Layer 3 of a small transformer language model trained on English Wikipedia (10 layers, counted from 0, width 128).
A neuron adds its activation times its output weights to the MLP's output. To switch it off is to set its activation to zero at one token and run the rest of the model.

Output weights of the MLP neurons that the questions are about. A number n stands for n times 0.0026.
n34: 23 4 35 -20 -23 -21 -64 -16 12 27 61 39 -17 -4 -29 -21 3 -33 30 -3 -37 52 2 8 -7 6 27 -12 22 -47 32 -34 -18 -55 -26 12 -20 4 29 -18 16 13 22 80 19 35 -49 50 -10 -36 16 24 -37 17 -18 -3 -11 17 63 -13 7 5 -24 -30 17 -44 -12 -27 -11 -41 59 27 27 -20 -12 17 9 -23 -14 -27 -8 -4 -11 -50 -25 -31 2 -27 -33 -35 16 -32 25 9 41 -11 19 -13 -65 40 27 42 18 41 -39 -47 35 24 -13 56 -17 15 -8 -8 -2 -25 61 -6 -3 12 10 -15 -46 6 19 5 5 -31
n56: 53 -2 -11 -16 61 2 -10 11 -27 -14 -4 13 76 -28 25 39 -13 -30 -16 -15 4 -15 -20 1 26 -47 -18 -4 -2 42 8 -7 -3 -32 -62 -16 -32 19 -2 -24 9 18 -30 -9 18 1 44 9 7 -32 -2 -6 -4 -30 25 26 -38 -21 37 -35 -12 11 15 -13 -3 -6 2 -34 -25 -19 -17 -6 1 -7 31 -29 52 -13 10 -29 22 4 -7 15 -12 -17 65 -7 -22 -42 -14 -6 -3 -9 28 -2 19 39 9 12 18 -25 -7 -23 31 41 -4 -11 -28 -26 51 50 -14 -2 14 15 26 -44 32 -50 -10 -13 -14 2 -25 39 24 59
n76: 5 45 24 -20 -21 -35 -56 29 -15 4 -3 -30 21 -6 9 -6 36 -27 -36 0 -1 -57 -30 8 -27 28 -30 -10 51 -2 14 9 19 9 23 26 -9 27 -3 -34 -14 6 44 40 -47 27 -4 -5 -14 -40 14 -2 15 24 5 25 20 -25 -5 -11 0 3 9 5 -5 12 -42 38 -2 -37 39 14 -51 15 -5 16 31 56 63 -8 1 -21 7 13 -13 -22 33 28 -5 19 -45 34 0 15 39 9 -2 1 23 -21 -49 61 -47 20 10 39 23 -22 -63 27 -19 14 15 49 7 -23 -22 1 -31 -2 4 6 32 18 66 2 -16 31
n77: 26 43 -19 -32 -11 33 -15 27 -24 -26 63 -8 14 -5 -34 22 5 20 -32 -6 -9 -13 -31 -8 13 -25 0 -21 2 -12 -3 -25 15 -16 20 -2 -21 68 6 -16 -57 -20 24 14 45 -10 -43 -15 30 -13 -38 -22 -19 19 -15 -14 -12 -9 -7 12 -43 14 -1 -7 54 -6 0 -39 -30 40 57 6 -10 -17 -18 14 -25 -15 7 34 -30 -25 -30 -2 -39 -11 1 -28 0 37 -8 35 -20 -2 33 2 -28 22 32 14 -15 25 -4 20 -23 -9 -33 11 -17 -8 -8 -17 2 -15 7 25 21 15 24 15 31 4 -57 4 -13 41 30 56
n105: -10 71 -19 -31 14 32 37 -11 50 -18 -26 -30 -19 31 27 14 -24 40 13 36 15 -32 -35 -61 -33 51 47 21 -13 14 1 15 29 -25 7 18 24 -26 22 -6 17 -11 28 -10 41 -42 -50 -22 -16 -3 -12 33 -2 22 -16 -39 69 31 -25 -20 -2 -13 -19 28 -2 -3 -16 15 -13 -30 7 67 30 -27 -39 12 -24 -62 -4 35 -25 -69 -12 11 8 3 -35 16 10 10 -35 -40 4 30 -2 -19 -32 -34 -18 -3 17 4 -14 -12 -37 14 -10 15 -16 -1 23 -13 22 -69 -35 -21 30 -49 -9 -4 -5 -7 -25 33 14 30 -31 -13
n120: 14 -35 -23 26 -3 -18 -30 5 -43 -38 -36 -37 3 22 -25 14 0 28 -2 -10 -28 13 -6 -18 3 -25 -42 -29 3 -35 16 19 4 -2 3 9 18 -53 -12 11 -17 53 28 0 4 48 -9 -14 2 40 -4 23 27 -4 41 21 53 -44 3 -5 -6 18 5 5 8 10 -8 -35 35 26 -2 -32 19 -14 39 68 29 -3 16 -16 53 -46 36 29 -52 -67 16 25 -7 16 -64 -24 6 37 10 -6 -1 -2 33 -40 35 -5 -56 11 -43 9 17 13 29 19 -31 7 -28 -23 -5 1 23 10 35 3 -18 -3 22 -8 42 -21 -16 4
n150: -39 -46 -8 -40 36 -18 -2 -42 27 15 6 31 31 -20 -7 -6 16 -45 -11 21 -37 33 -7 24 14 -19 5 -34 14 -28 -11 -12 18 45 27 30 3 -36 28 -15 17 -15 -21 34 27 -26 2 21 -21 7 19 -29 -5 -46 16 -8 25 -1 15 -11 28 7 -1 -47 6 0 -7 -5 -37 15 -2 4 11 17 2 -17 8 -16 8 76 -13 -9 -17 9 -8 45 1 8 32 -40 -19 -10 48 -2 1 1 20 -28 -8 21 -4 -34 -9 -13 45 -3 14 -60 2 16 27 -9 2 42 -11 -14 12 -11 -22 -2 9 8 17 25 -68 4 -4 -15
n159: -16 41 4 -5 -27 -58 -15 15 -27 -24 -10 11 -8 36 -9 35 25 -14 27 -40 29 10 -15 9 -28 39 -15 51 17 -15 15 -1 6 7 -64 -27 22 18 28 40 14 71 4 32 -12 -2 -3 -11 31 -33 -19 43 22 -14 -16 9 -18 -21 9 -16 7 10 22 7 37 9 50 17 23 -23 -35 27 62 -6 15 19 33 -11 -38 -37 -27 -33 -62 19 -49 -35 -44 -20 5 10 39 10 29 17 -20 -35 29 -63 -23 -37 -31 0 10 48 63 16 5 42 -10 58 4 -6 -18 3 -9 6 -87 16 -15 -41 -52 15 -1 4 8 -7 14 -2
n184: 7 20 -27 29 6 -7 -8 -17 38 29 40 -3 2 -33 -14 26 0 -16 45 -15 -24 21 24 7 45 2 7 5 43 -22 -18 23 -3 4 42 -6 21 24 15 11 69 -1 -20 -18 36 1 2 3 -6 -28 -38 -46 34 -24 -20 24 -39 11 -19 7 35 -52 2 -33 -1 -23 3 2 -45 50 -11 27 -24 -14 -29 9 44 -36 -18 35 -29 -4 24 36 -39 -2 11 -5 80 0 11 23 -22 -9 8 24 -27 -28 -41 25 0 26 13 -59 27 -25 -8 33 0 10 34 -31 5 -11 -20 1 -14 -3 18 -18 9 18 -12 10 3 -15 -36 5
n191: 13 27 62 6 26 30 26 -6 -2 12 23 3 7 -7 65 29 -34 57 17 62 -10 22 -28 15 43 -2 -16 -55 -37 19 45 20 13 16 42 -38 7 53 13 -25 -22 48 52 20 26 -33 -21 -8 -25 -61 29 28 6 20 5 -26 58 13 23 40 -51 23 -12 -9 11 -44 -33 -21 61 42 11 47 0 28 63 15 -49 10 1 -37 18 17 -18 -11 -27 3 -50 12 65 31 -13 38 44 2 11 37 -6 3 36 8 58 30 -58 -14 32 20 -25 9 -4 -15 -5 4 -75 -13 22 34 12 -23 -18 -37 20 12 -8 -17 7 -11 24 50
n195: 70 -7 -49 -39 -29 18 -36 -24 47 2 39 -5 5 12 -3 25 -22 -9 -2 -7 11 4 24 12 -47 -26 -50 24 -43 37 4 17 80 31 -6 8 19 -31 14 4 28 10 23 6 -25 21 4 27 -50 -32 23 -44 -59 -15 -10 3 -2 0 19 4 26 -44 29 36 9 20 -16 38 14 -31 9 19 -4 -17 -15 -5 -69 -43 -35 1 -8 29 -14 -17 4 5 -2 23 18 -8 1 8 10 4 -8 95 2 32 -15 -49 26 -11 -23 73 64 -23 10 -53 3 -13 52 -24 29 27 -35 -29 -38 2 -23 -3 54 -6 66 5 -17 20 31 -27
n201: -24 -23 -12 64 5 66 7 -10 -10 -18 12 17 23 -11 3 23 -40 7 7 0 29 31 -20 -15 2 -20 -12 6 -29 -6 -5 -14 24 11 -9 -13 11 10 0 2 -9 29 -19 29 -17 17 -7 -40 -9 -62 17 21 -19 19 -20 -3 10 1 -51 -27 29 26 -4 13 -21 -21 -32 4 -22 -9 30 -20 4 -13 1 -33 49 -51 64 -27 -42 -50 57 -52 12 58 34 -38 10 -2 11 -16 11 4 11 38 5 10 -32 -10 31 15 -27 3 5 -7 0 19 -67 -4 10 21 -12 -8 -1 18 9 -20 1 -1 -12 39 -19 37 32 -11 21 0
n254: 77 -57 -45 39 21 -10 3 -28 -4 -67 8 -23 2 -1 -6 20 -32 -77 -19 7 24 12 -9 21 1 -35 3 -43 -6 3 16 -12 20 62 -3 43 10 -36 -16 11 11 24 11 10 -12 13 -2 -3 59 25 32 16 -37 18 35 11 -6 27 30 7 28 -54 27 17 -29 28 -2 -13 -36 -8 -15 28 22 -11 13 4 -20 -36 -20 -33 5 -51 -29 -11 -39 36 36 2 -21 -40 -25 -25 8 24 11 3 26 -8 30 46 25 -27 -52 -3 13 9 18 -20 -5 47 -9 -16 19 27 -2 -12 -32 2 4 40 -42 -9 16 -4 -18 23 23 5
n262: 7 -69 11 5 -28 -49 -26 -33 -9 -39 4 18 -32 9 21 -26 -15 18 -69 -29 -39 -20 -17 14 -10 33 -9 -43 -29 -4 -20 51 -57 29 4 -15 -25 -23 -8 24 10 -4 -34 -15 -7 15 2 71 -1 -11 21 12 15 30 15 26 25 18 7 -4 -39 35 -1 26 -28 44 19 44 -4 -21 -17 4 -21 -1 -14 -22 11 45 52 -3 1 -1 -7 -34 8 -24 -7 14 -30 -4 36 -37 36 -7 22 4 8 46 56 -9 -35 -2 -15 14 -7 4 9 11 -42 14 -45 -5 33 34 -18 22 -6 -24 -20 -14 5 44 47 -29 -29 -14 -28 13
n264: 27 28 60 29 -34 -14 -7 12 6 25 7 -25 27 2 -40 -18 27 -21 -31 6 28 35 -12 -29 12 -7 32 3 8 23 9 12 -10 4 -12 -45 7 9 -28 2 -40 17 23 -15 1 24 -14 14 19 -9 29 -12 0 10 -7 14 -23 39 39 72 -56 -4 4 15 18 10 -5 18 0 -55 -43 -17 -69 -23 15 9 30 2 22 -50 60 9 39 4 -44 0 -25 -28 -16 29 59 -37 18 -55 22 -6 12 37 -1 6 -17 -45 31 -22 -9 9 -6 -16 14 -28 -31 -5 -6 2 32 24 -7 -9 13 -15 -6 -50 30 -20 29 -21 51 -14
n293: -34 16 -37 -26 2 12 52 35 3 33 35 -27 18 18 -3 -26 5 -25 -46 -4 -27 40 -13 20 11 13 1 -9 44 -22 27 5 25 -17 -19 -13 -20 12 22 33 -9 41 6 6 13 59 43 -53 51 36 -2 41 -14 -36 26 37 -5 -7 11 37 -16 -9 -35 -30 63 -16 -16 -12 -26 -33 -39 24 6 -10 20 12 -2 -55 -10 -9 50 -18 5 -5 -46 47 7 -38 7 24 -9 18 10 -7 44 -28 11 -8 -10 -26 25 -26 0 7 -28 -25 -27 6 -16 -13 12 -36 5 -13 -5 -16 -2 -16 19 -22 12 -27 -6 -15 -39 41 58 31

Each question names a token from some text and the token that comes next. It shows the activations a of the neurons there, in the order above. A number n stands for n times 0.3.

Then comes g, the gradient of the next token's log-probability with respect to the MLP's output, scaled to length 1. A neuron's effect is roughly proportional to its activation times (output weights . g). A number n stands for n times 0.0038.

"ter", then "t"
a: -3 0 0 0 0 0 5 -1 -1 11 0 0 0 1 1 0
g: 29 30 -5 -1 20 7 21 -5 30 17 -14 30 20 -10 -21 -8 13 -1 -23 -66 -1 -44 23 3 -17 -2 -1 30 -4 40 7 -17 39 -29 23 -1 -13 -6 21 -37 12 9 35 0 -12 48 -13 24 -4 -32 -2 4 -21 4 -8 2 28 -19 -25 26 17 38 37 -7 -16 44 -20 28 46 15 6 19 -21 3 -4 18 36 -21 16 -31 -4 15 1 30 14 -14 42 6 2 12 1 5 -28 22 16 -12 35 -9 30 25 29 9 -36 -14 23 -24 10 22 -28 1 15 -13 -17 26 -40 20 32 4 -40 -13 -18 29 -35 -48 28 7 6 -37
Which neuron, switched off, lowers the next token's probability most? n191

"e", then " into"
a: -1 0 0 -5 2 1 4 2 -3 1 -1 1 0 -2 0 -3
g: 29 -18 -20 -5 -6 36 -12 2 1 -3 11 -31 4 -20 45 47 14 41 27 15 13 50 10 25 28 -21 26 -3 35 48 -23 -5 -43 15 12 13 -1 -1 -19 -2 42 10 -23 -9 -11 17 -26 -9 -6 1 -36 4 19 0 -22 -29 -9 -2 13 15 -54 24 6 -6 -18 2 34 8 31 2 -3 61 -12 8 33 -1 9 26 40 -3 12 -24 -15 28 -21 16 15 41 -2 21 24 -71 8 27 23 -2 11 -16 -24 -21 -18 -16 20 -28 8 37 15 -2 24 -20 18 43 30 21 -18 5 -19 -9 -7 -15 -23 5 -2 -10 8 -24 11 -37
Which neuron, switched off, lowers the next token's probability most? n77

"od", then " t"
a: -2 1 -1 0 -8 0 8 0 -2 2 0 0 0 -1 1 1
g: 7 8 -14 -26 -21 -7 20 -29 12 0 -21 3 13 -11 -13 30 -29 -40 -13 -29 -7 25 5 4 -23 -58 4 -14 29 -2 -16 25 16 -48 -38 -9 -4 -21 32 4 31 5 -14 12 15 13 -6 17 -28 34 -29 3 -12 -2 18 25 35 14 -4 0 -43 28 -31 -3 8 -6 2 16 -17 11 10 -4 3 -29 -37 -15 6 -8 -32 -13 -19 12 6 17 62 -35 -7 -2 -36 23 -11 -24 -2 -50 10 24 -3 2 -12 -4 44 -9 -53 -4 11 7 -14 17 54 38 -1 -12 18 -22 -1 9 -22 -25 6 -52 4 1 5 20 -39 -8 66 -19
Which neuron, switched off, lowers the next token's probability most? n150

"pe", then " spec"
a: -1 0 1 1 -18 0 5 1 0 0 0 0 1 0 0 0
g: 28 -12 -1 2 -21 -21 -15 -22 13 21 24 -16 21 35 -19 27 12 -17 37 -20 5 -40 13 25 -3 2 24 12 4 -59 -15 -16 -34 11 -35 35 -21 -12 -36 2 20 15 -1 53 -7 17 -16 17 18 -33 -22 8 21 -30 -12 8 4 43 73 -25 -22 19 20 5 11 10 16 0 30 36 -22 17 -4 -28 11 -7 19 8 8 -29 20 -20 20 23 -20 35 28 -5 -24 -1 -26 25 -22 -8 -15 11 48 -6 24 14 42 -25 -28 22 -9 -41 -11 9 54 11 -8 -8 4 19 -21 7 7 33 -26 -1 -9 40 13 14 -35 -16 3 -1
Which neuron, switched off, lowers the next token's probability most? n105

" or", then "gan"
a: -1 0 -1 0 0 7 4 8 -1 0 -2 0 2 0 2 1
g: -36 4 -5 -39 -24 14 -37 -11 -13 5 18 19 -17 17 -10 -5 26 4 46 3 0 3 -47 15 -6 11 31 -5 -2 -21 -15 10 8 21 -5 -16 17 41 -24 6 6 0 1 -11 -34 -16 -39 12 -7 14 12 5 -13 11 9 43 -28 5 -36 0 22 4 -7 5 19 22 26 32 -44 -27 2 -27 -17 -5 -31 -6 32 15 37 13 -25 -6 0 -5 26 5 -23 46 39 5 60 -6 -41 -12 -25 -16 51 10 -33 -37 23 2 18 -29 10 -6 12 16 -18 18 8 2 -19 79 -18 -20 -14 -11 10 14 -11 5 -50 26 42 17 7 4
Which neuron, switched off, lowers the next token's probability most? n159

"ost", then "om"
a: -1 0 1 -1 0 1 4 2 -1 -1 1 0 0 1 0 1
g: -9 -24 -13 0 -32 0 -7 -5 -15 -4 -9 -37 -19 -20 -7 42 -24 -21 43 -33 2 -41 12 4 -8 -38 -25 -24 4 -3 -2 13 27 -26 0 -4 -7 8 20 27 -50 -15 -14 27 31 6 2 9 10 -27 11 -5 -12 -23 -35 28 -9 17 -40 44 22 -13 -3 9 11 36 4 -12 9 1 29 42 -38 24 13 -3 -12 3 -38 49 -46 21 -19 29 -20 10 7 -48 2 -26 -20 0 5 16 -16 9 -12 34 15 45 -17 10 13 -4 2 12 34 16 -15 55 24 25 -16 30 34 -29 -3 5 38 -32 1 -14 35 29 0 39 4 27
Which two neurons, each switched off alone, lower its probability most, in order? n150, n195

"y", then "le"
a: 0 0 1 0 -3 3 12 1 0 2 0 0 0 -2 0 0
g: 1 13 32 -19 -3 15 25 38 -36 -5 -23 -17 7 8 -20 -7 13 9 -17 -26 -29 36 28 14 -5 -23 21 21 31 4 20 1 -36 -33 -9 11 -32 6 -36 -22 36 13 2 0 49 -29 25 -17 1 24 6 22 29 4 17 30 -8 -40 -27 -7 -2 19 -23 -6 -30 45 -35 14 10 -29 -15 -12 5 -33 20 4 8 12 -6 -10 -32 -16 7 11 -36 -9 -30 0 5 -44 -5 25 4 9 -37 -21 -36 7 -8 -37 -16 15 -3 21 -37 -30 16 3 -64 -35 -8 -16 23 11 9 -9 -20 -17 -43 -66 19 -10 42 -6 21 -4 -8 7
Which neuron, switched off, raises the next token's probability most? n150

"x", then "ual"
a: 0 -1 -1 0 1 2 2 2 0 -6 -1 -3 1 3 6 0
g: -10 5 -35 -32 -25 -27 -21 -3 6 -30 -13 -30 18 -21 -6 31 7 24 -5 -9 -44 -31 17 -26 8 -6 -15 16 -18 -4 -38 36 -1 -2 16 -62 17 2 -18 -18 0 -38 -40 -5 21 2 26 -5 22 24 47 7 9 -34 14 6 9 -24 25 -14 2 -37 10 10 7 -5 16 -14 -26 10 -56 -5 -16 7 -4 -6 40 -40 17 18 -52 -2 -22 -18 -27 -5 25 4 41 -17 -1 10 -21 -22 -14 9 30 -13 8 16 32 6 37 32 0 -8 15 -13 21 12 26 -39 -32 48 -43 -20 -5 7 28 18 -11 5 23 -18 -13 -39 -36 20
Which neuron, switched off, raises the next token's probability most? n264

"ess", then "ional"
a: 0 -1 4 0 0 1 2 0 -2 -2 0 8 1 1 -3 0
g: -12 13 -39 -6 5 -6 34 -8 -21 9 -10 3 9 -12 1 -14 6 -22 21 -19 23 -22 -18 -5 -31 -1 -37 -54 2 23 32 14 43 -3 -15 30 10 -2 -2 8 -1 24 62 -16 15 -10 -25 4 -6 8 -2 1 -5 -10 14 -1 -15 -19 -23 -8 36 -25 19 -51 -41 27 15 -3 -26 -48 -30 21 -19 -21 -1 -8 -13 21 -10 -67 8 20 33 -26 -25 -13 10 -30 -28 11 -44 0 42 -7 16 8 12 36 -11 -24 -5 6 -15 5 12 10 40 -21 14 -36 -33 -45 -30 -7 35 -22 -31 -12 -18 -29 23 -19 -1 12 -13 -15 -17 45
Which neuron, switched off, raises the next token's probability most? n264

"g", then "re"
a: 0 -8 1 0 -10 1 0 1 -12 0 -3 0 0 4 1 1
g: 39 -44 -6 15 -39 -9 22 2 -8 27 -3 33 -22 48 10 2 22 -34 10 -23 -1 -25 -6 10 15 24 -4 6 -45 -2 2 0 -3 28 -5 17 8 27 11 -24 11 2 -14 2 -23 29 18 7 18 27 22 28 28 56 -14 -41 27 -43 22 12 -31 -13 15 24 -11 1 -12 -23 54 25 13 10 29 39 0 -39 -26 29 -4 2 25 6 19 -35 23 15 4 -6 11 -62 7 10 -22 -1 -51 -33 23 -4 -30 12 -27 -19 3 6 34 4 -30 -15 -37 17 3 3 -42 2 36 -38 0 5 -6 5 -24 -10 -15 -20 -1 -15 -19 21
Which neuron, switched off, lowers the next token's probability most? n184

"ect", then "ion"
a: 0 -2 0 -1 0 2 7 -1 0 0 0 -4 0 1 3 0
g: -36 37 -53 -9 -1 9 0 23 10 -26 -7 31 -4 21 43 -7 -5 -3 -24 39 2 28 24 -19 -38 -18 -56 42 16 -40 -31 -16 17 37 38 -9 14 -18 24 -20 18 -5 -2 5 1 6 -14 15 37 -6 8 19 6 -10 -32 12 37 5 -22 11 16 -48 -2 19 -30 -45 -26 -27 -23 22 2 -15 51 1 -43 37 1 -7 13 18 8 -24 21 -26 -5 13 30 -16 11 7 3 -12 -19 -16 -8 -12 -13 -31 -14 12 -34 19 -10 34 37 16 -4 13 -35 17 -20 -2 29 21 -9 2 17 3 13 35 11 -28 -5 -50 2 11 -15 -28
Which neuron, switched off, lowers the next token's probability most? n150

" to", then "d"
a: 0 -1 0 0 1 8 7 0 -1 0 -11 0 1 1 -1 -1
g: -11 -4 0 18 -8 -20 16 9 -1 -26 -21 2 -22 23 39 -16 29 -51 -5 45 -43 -48 18 13 -7 -95 -23 8 0 -25 -10 -25 -35 -4 3 3 -4 -13 -14 -17 -2 16 -28 -5 15 34 -17 6 19 -6 22 53 49 -21 -31 26 5 -21 -12 20 -9 -10 26 -16 20 -5 -10 -8 -36 -2 -14 -5 43 36 8 -1 45 15 0 -10 3 16 2 -11 12 -6 -23 1 -29 -21 7 14 20 9 3 9 -19 22 4 -53 -34 -10 0 -17 -37 -31 -40 -2 21 40 0 -15 -27 0 -45 2 6 -10 3 -33 -1 -7 10 0 -17 9 -18 29
Which neuron, switched off, lowers the next token's probability most? n195

"g", then "ment"
a: -9 -2 0 5 2 1 2 1 0 1 0 -4 1 4 -7 1
g: -13 13 -11 18 11 3 10 -7 -14 -10 4 12 0 -2 35 17 10 1 7 -9 20 14 38 24 4 -31 -8 13 8 -19 -7 33 -2 -15 -39 5 2 -21 9 5 21 -9 -47 0 -23 28 34 -10 13 27 13 -51 10 4 31 -27 20 27 -8 1 5 -23 -30 2 -15 -11 -10 39 12 11 59 8 -2 16 -16 27 -6 30 -36 27 -13 -18 -17 42 7 -17 -4 0 31 -13 0 13 -34 7 -4 17 -22 48 -9 -24 -22 -26 -14 -32 -10 -24 -13 9 24 62 -1 -6 -57 4 -14 49 72 -25 32 3 -13 -33 8 -11 -53 19 16 14
Which two neurons, each switched off alone, lower its probability most, in order? n264, n34

" m", then "us"
a: 0 0 1 0 -1 1 -7 0 -1 1 -7 0 0 -1 2 0
g: 7 49 19 37 -36 6 25 3 -17 -27 35 -5 6 27 11 20 21 29 1 -22 -19 21 34 31 -17 -26 32 -32 -5 42 -30 7 18 -6 -13 5 17 2 -16 -28 -24 -9 -14 -13 -20 12 -50 -3 27 59 66 59 -46 -13 5 16 -34 37 19 -19 -32 0 1 -12 -14 17 -1 17 1 -18 -20 -16 10 18 -1 21 -5 31 15 -26 21 -13 1 14 -24 4 -2 -10 -11 4 12 23 -5 -45 -5 7 35 -19 28 22 -24 4 -10 -29 10 3 -13 32 -4 -25 26 -41 2 -20 19 -8 7 -5 -22 -31 -30 20 10 -6 -27 37 -6 17
Which two neurons, each switched off alone, lower its probability most, in order? n150, n195

"1", then "."
a: 0 0 2 -2 -2 0 2 1 0 4 -3 1 0 -8 1 0
g: -17 27 31 1 -11 35 30 49 -14 3 16 -2 30 3 35 7 16 -9 -24 10 5 1 -19 -3 -19 -10 40 16 -8 -10 -38 6 22 4 -11 -56 4 24 6 -14 -15 -64 4 37 -26 -18 6 31 -23 14 0 39 -21 -8 22 22 24 -30 35 18 12 -55 -12 -19 6 3 -10 -55 -23 -8 1 -13 -45 -9 54 -5 -26 -13 -8 4 15 -8 24 20 -17 -28 -30 -21 -12 -2 17 -19 -5 -16 37 9 -32 6 -53 21 -14 -11 -26 11 -2 -6 -19 1 30 -10 -3 1 11 1 -10 17 -22 43 46 -26 -2 -13 0 -42 0 7 -32 8
Which neuron, switched off, lowers the next token's probability most? n262

"o", then " to"
a: 0 -18 1 1 0 0 0 -17 0 0 0 0 -15 0 8 0
g: 11 -14 -31 -22 -10 11 6 28 -15 42 35 6 -16 -25 31 19 -13 3 40 38 -19 -9 -5 -26 23 -9 -14 35 14 -21 -2 10 -21 16 37 19 -8 -31 -15 31 -21 21 31 -15 27 -7 -31 1 8 27 -24 -11 21 44 -25 -33 -40 20 -14 29 16 12 -13 -27 -1 -57 38 29 26 39 6 11 58 -30 8 -4 -5 19 -28 7 8 9 10 -13 -30 -5 0 -12 -3 -23 6 -1 -18 -24 29 -52 9 -37 -7 -37 12 3 20 18 16 -34 -17 -16 -12 -11 -16 25 -6 -1 -21 -20 1 37 -49 -20 -19 -2 8 -29 -29 12 29 -30
Which neuron, switched off, raises the next token's probability most? n159

"y", then "\""
a: 0 -2 2 0 -2 0 17 1 -2 2 -1 1 0 -2 0 1
g: -6 19 -8 -15 2 16 23 30 2 46 -21 -19 17 46 -9 -8 3 13 36 -21 2 22 21 -18 -21 -4 -13 26 0 19 -11 30 25 -5 23 11 -2 20 -22 -30 5 -45 5 -26 -18 -5 32 18 1 62 7 -19 -4 -14 -17 1 -7 23 -48 -22 22 -43 0 26 -12 12 25 -43 15 9 -15 -24 7 12 31 8 5 -7 27 -23 -3 -18 -8 -7 -40 -16 -13 -4 56 3 16 -42 -17 -6 50 -65 0 -44 -15 35 -4 -25 -21 3 -5 -4 7 1 -21 -34 10 6 -32 5 -7 -17 18 12 -59 15 -31 -31 -41 -6 -11 -8 -13 6
Which neuron, switched off, lowers the next token's probability most? n262

" that", then " are"
a: 0 0 0 0 0 35 4 2 -1 1 -2 0 1 0 0 1
g: -3 -4 54 -9 5 40 22 8 10 -24 -22 -25 17 13 -12 -9 -4 10 1 14 8 10 24 3 21 14 24 5 17 -22 38 -39 -1 -4 -32 4 1 29 -37 6 62 -19 5 -10 23 33 19 29 16 10 -54 -5 27 -3 -29 -2 -42 -3 63 29 -19 27 -22 -35 -37 -28 -48 -3 -15 9 14 -24 -17 6 -12 -17 -13 -35 -23 46 21 8 -21 -9 -37 -8 -15 -22 -18 -11 -4 -21 7 39 -7 -11 -23 -21 -18 11 -19 1 -26 7 7 9 2 -6 -26 3 -32 -36 -35 -9 0 -3 0 -18 -17 -59 17 -39 19 9 7 -32 -11 14
Which neuron, switched off, lowers the next token's probability most? n195

"z", then ","
a: 0 0 1 1 1 0 6 0 -4 0 0 -9 -1 4 -10 -5
g: 3 -22 16 54 -20 12 -5 13 -33 -12 -43 17 -31 22 -26 -2 -46 -52 -5 -4 -8 5 30 -2 9 -5 -24 10 -15 0 56 -4 -11 18 59 17 2 -46 -8 -21 6 0 -5 -22 -36 7 13 2 23 12 12 29 -2 19 -46 18 -15 14 21 12 7 -7 -3 -10 -7 17 -27 14 10 3 6 -25 0 39 -27 8 10 34 -2 -15 25 49 32 23 15 -42 13 16 11 -20 -3 -32 -34 -12 17 10 35 22 -28 -7 15 -23 -7 -2 -28 -2 0 -21 44 -1 -35 -28 27 -9 8 -32 26 -5 -19 -28 -34 -8 -23 54 13 -32 -20 19
Which neuron, switched off, lowers the next token's probability most? n293

"k", then "e"
a: 0 -10 0 -4 0 2 0 -2 0 1 1 0 1 10 -16 0
g: 20 -1 17 -41 -14 21 -10 -20 -17 51 -33 -16 -2 -5 -3 13 13 2 -31 -29 -28 -35 -22 -2 -2 8 -21 23 -38 10 24 -9 -15 7 16 -53 7 -23 35 -49 66 -31 3 -4 24 -15 -10 -1 -11 13 -60 32 6 -29 9 -5 -3 26 10 -25 -29 27 -20 -21 38 -1 -44 -5 -16 -19 -8 -18 -14 0 -30 25 30 12 3 -5 -11 -40 14 -11 8 -31 -16 -32 -33 14 29 18 4 34 -11 -8 2 -11 -32 11 -3 -25 -18 9 -14 -3 -14 20 -2 -20 -13 -17 20 -10 -40 4 1 -40 49 38 -48 -8 13 6 -11 -3 15 -4
Which neuron, switched off, lowers the next token's probability most? n262

" R", then "am"
a: -1 0 0 -1 0 2 1 1 -2 0 0 0 -4 -2 0 0
g: -4 24 2 -4 -15 -10 1 32 -12 60 -47 -4 32 -13 -1 25 0 9 17 16 -6 -23 -13 -1 -12 -14 -1 -21 10 -24 -74 19 -10 -12 37 -9 14 5 17 29 -30 -31 -7 -14 -31 -5 13 9 -4 1 -6 42 -49 -33 40 -12 25 -42 15 4 10 20 13 10 -18 -31 23 16 48 10 -3 -40 -6 18 -9 -20 13 21 -9 18 -25 23 11 13 6 -37 30 19 12 -2 4 11 29 -37 30 23 21 9 5 -29 7 -7 11 15 17 -29 28 46 -7 15 34 21 -33 -13 -5 -1 7 -4 43 -38 31 26 -19 -56 -3 0 19 -17
Which neuron, switched off, lowers the next token's probability most? n254

"==\n\n", then "In"
a: 0 -3 3 0 -1 66 4 -2 -1 0 1 0 -1 2 0 0
g: -20 -4 22 -2 32 -22 24 -21 -10 -32 -8 -12 -20 1 27 -28 9 -33 3 5 27 44 28 31 15 22 -11 -13 6 -24 -13 -21 -20 65 18 19 23 22 14 5 -13 -1 -26 10 -44 8 9 13 -2 3 20 -36 11 -21 -20 -6 9 0 -24 -9 9 12 1 11 -17 2 63 -31 -30 27 -16 6 27 17 8 19 34 9 7 -43 10 -20 29 -4 22 21 -31 3 19 1 0 2 13 24 -16 2 -12 -30 6 -60 -9 -27 37 -34 10 10 46 -29 48 -30 11 35 -27 6 -27 17 14 11 -13 38 -31 30 26 8 31 -4 -32 29
Which neuron, switched off, lowers the next token's probability most? n120

"eg", then "g"
a: -6 0 -4 0 1 1 4 0 0 0 0 0 0 1 1 -2
g: -3 -17 -29 9 -10 17 7 10 5 -6 -30 2 20 -33 16 -19 -12 -29 -8 -2 8 -11 56 29 -7 0 -13 33 -4 8 -19 18 13 11 52 -12 6 -22 33 36 14 19 20 -9 -52 0 11 -5 -26 3 -2 15 -52 4 -24 10 9 -6 -4 -45 -40 15 -46 6 29 29 50 37 -29 -10 -43 -3 -22 -26 28 5 13 11 -6 -25 22 -29 -40 -24 1 -29 26 15 -29 -22 -14 -34 36 -16 -5 -4 3 18 10 21 0 35 -34 -41 -26 13 50 21 -1 11 10 -3 6 4 38 2 -44 -14 46 -1 -13 -3 15 -11 -8 -21 12 12
Which two neurons, each switched off alone, lower its probability most, in order? n34, n262

"ar", then "ly"
a: -15 -1 -1 0 0 2 3 0 -1 0 0 -10 -2 1 0 0
g: -12 10 -37 3 33 19 26 -37 -20 5 7 -33 24 9 38 -21 36 36 -7 7 -7 12 -25 10 6 14 9 55 21 12 -18 19 -24 3 -49 1 19 -69 36 32 18 9 16 5 30 3 -5 -20 2 8 -12 5 23 2 9 -7 9 16 -37 2 -22 -65 -16 3 9 -21 9 7 10 -35 5 22 -3 18 -12 -71 -58 -18 -6 -11 -11 24 -2 26 24 19 -15 -7 19 -15 -4 11 4 -5 -7 -1 12 19 34 7 6 -2 -54 7 3 3 -50 -3 21 7 -17 -25 -23 12 25 -27 -12 -27 -8 -13 -44 35 -9 -11 -14 -16 29 -13
Which neuron, switched off, lowers the next token's probability most? n34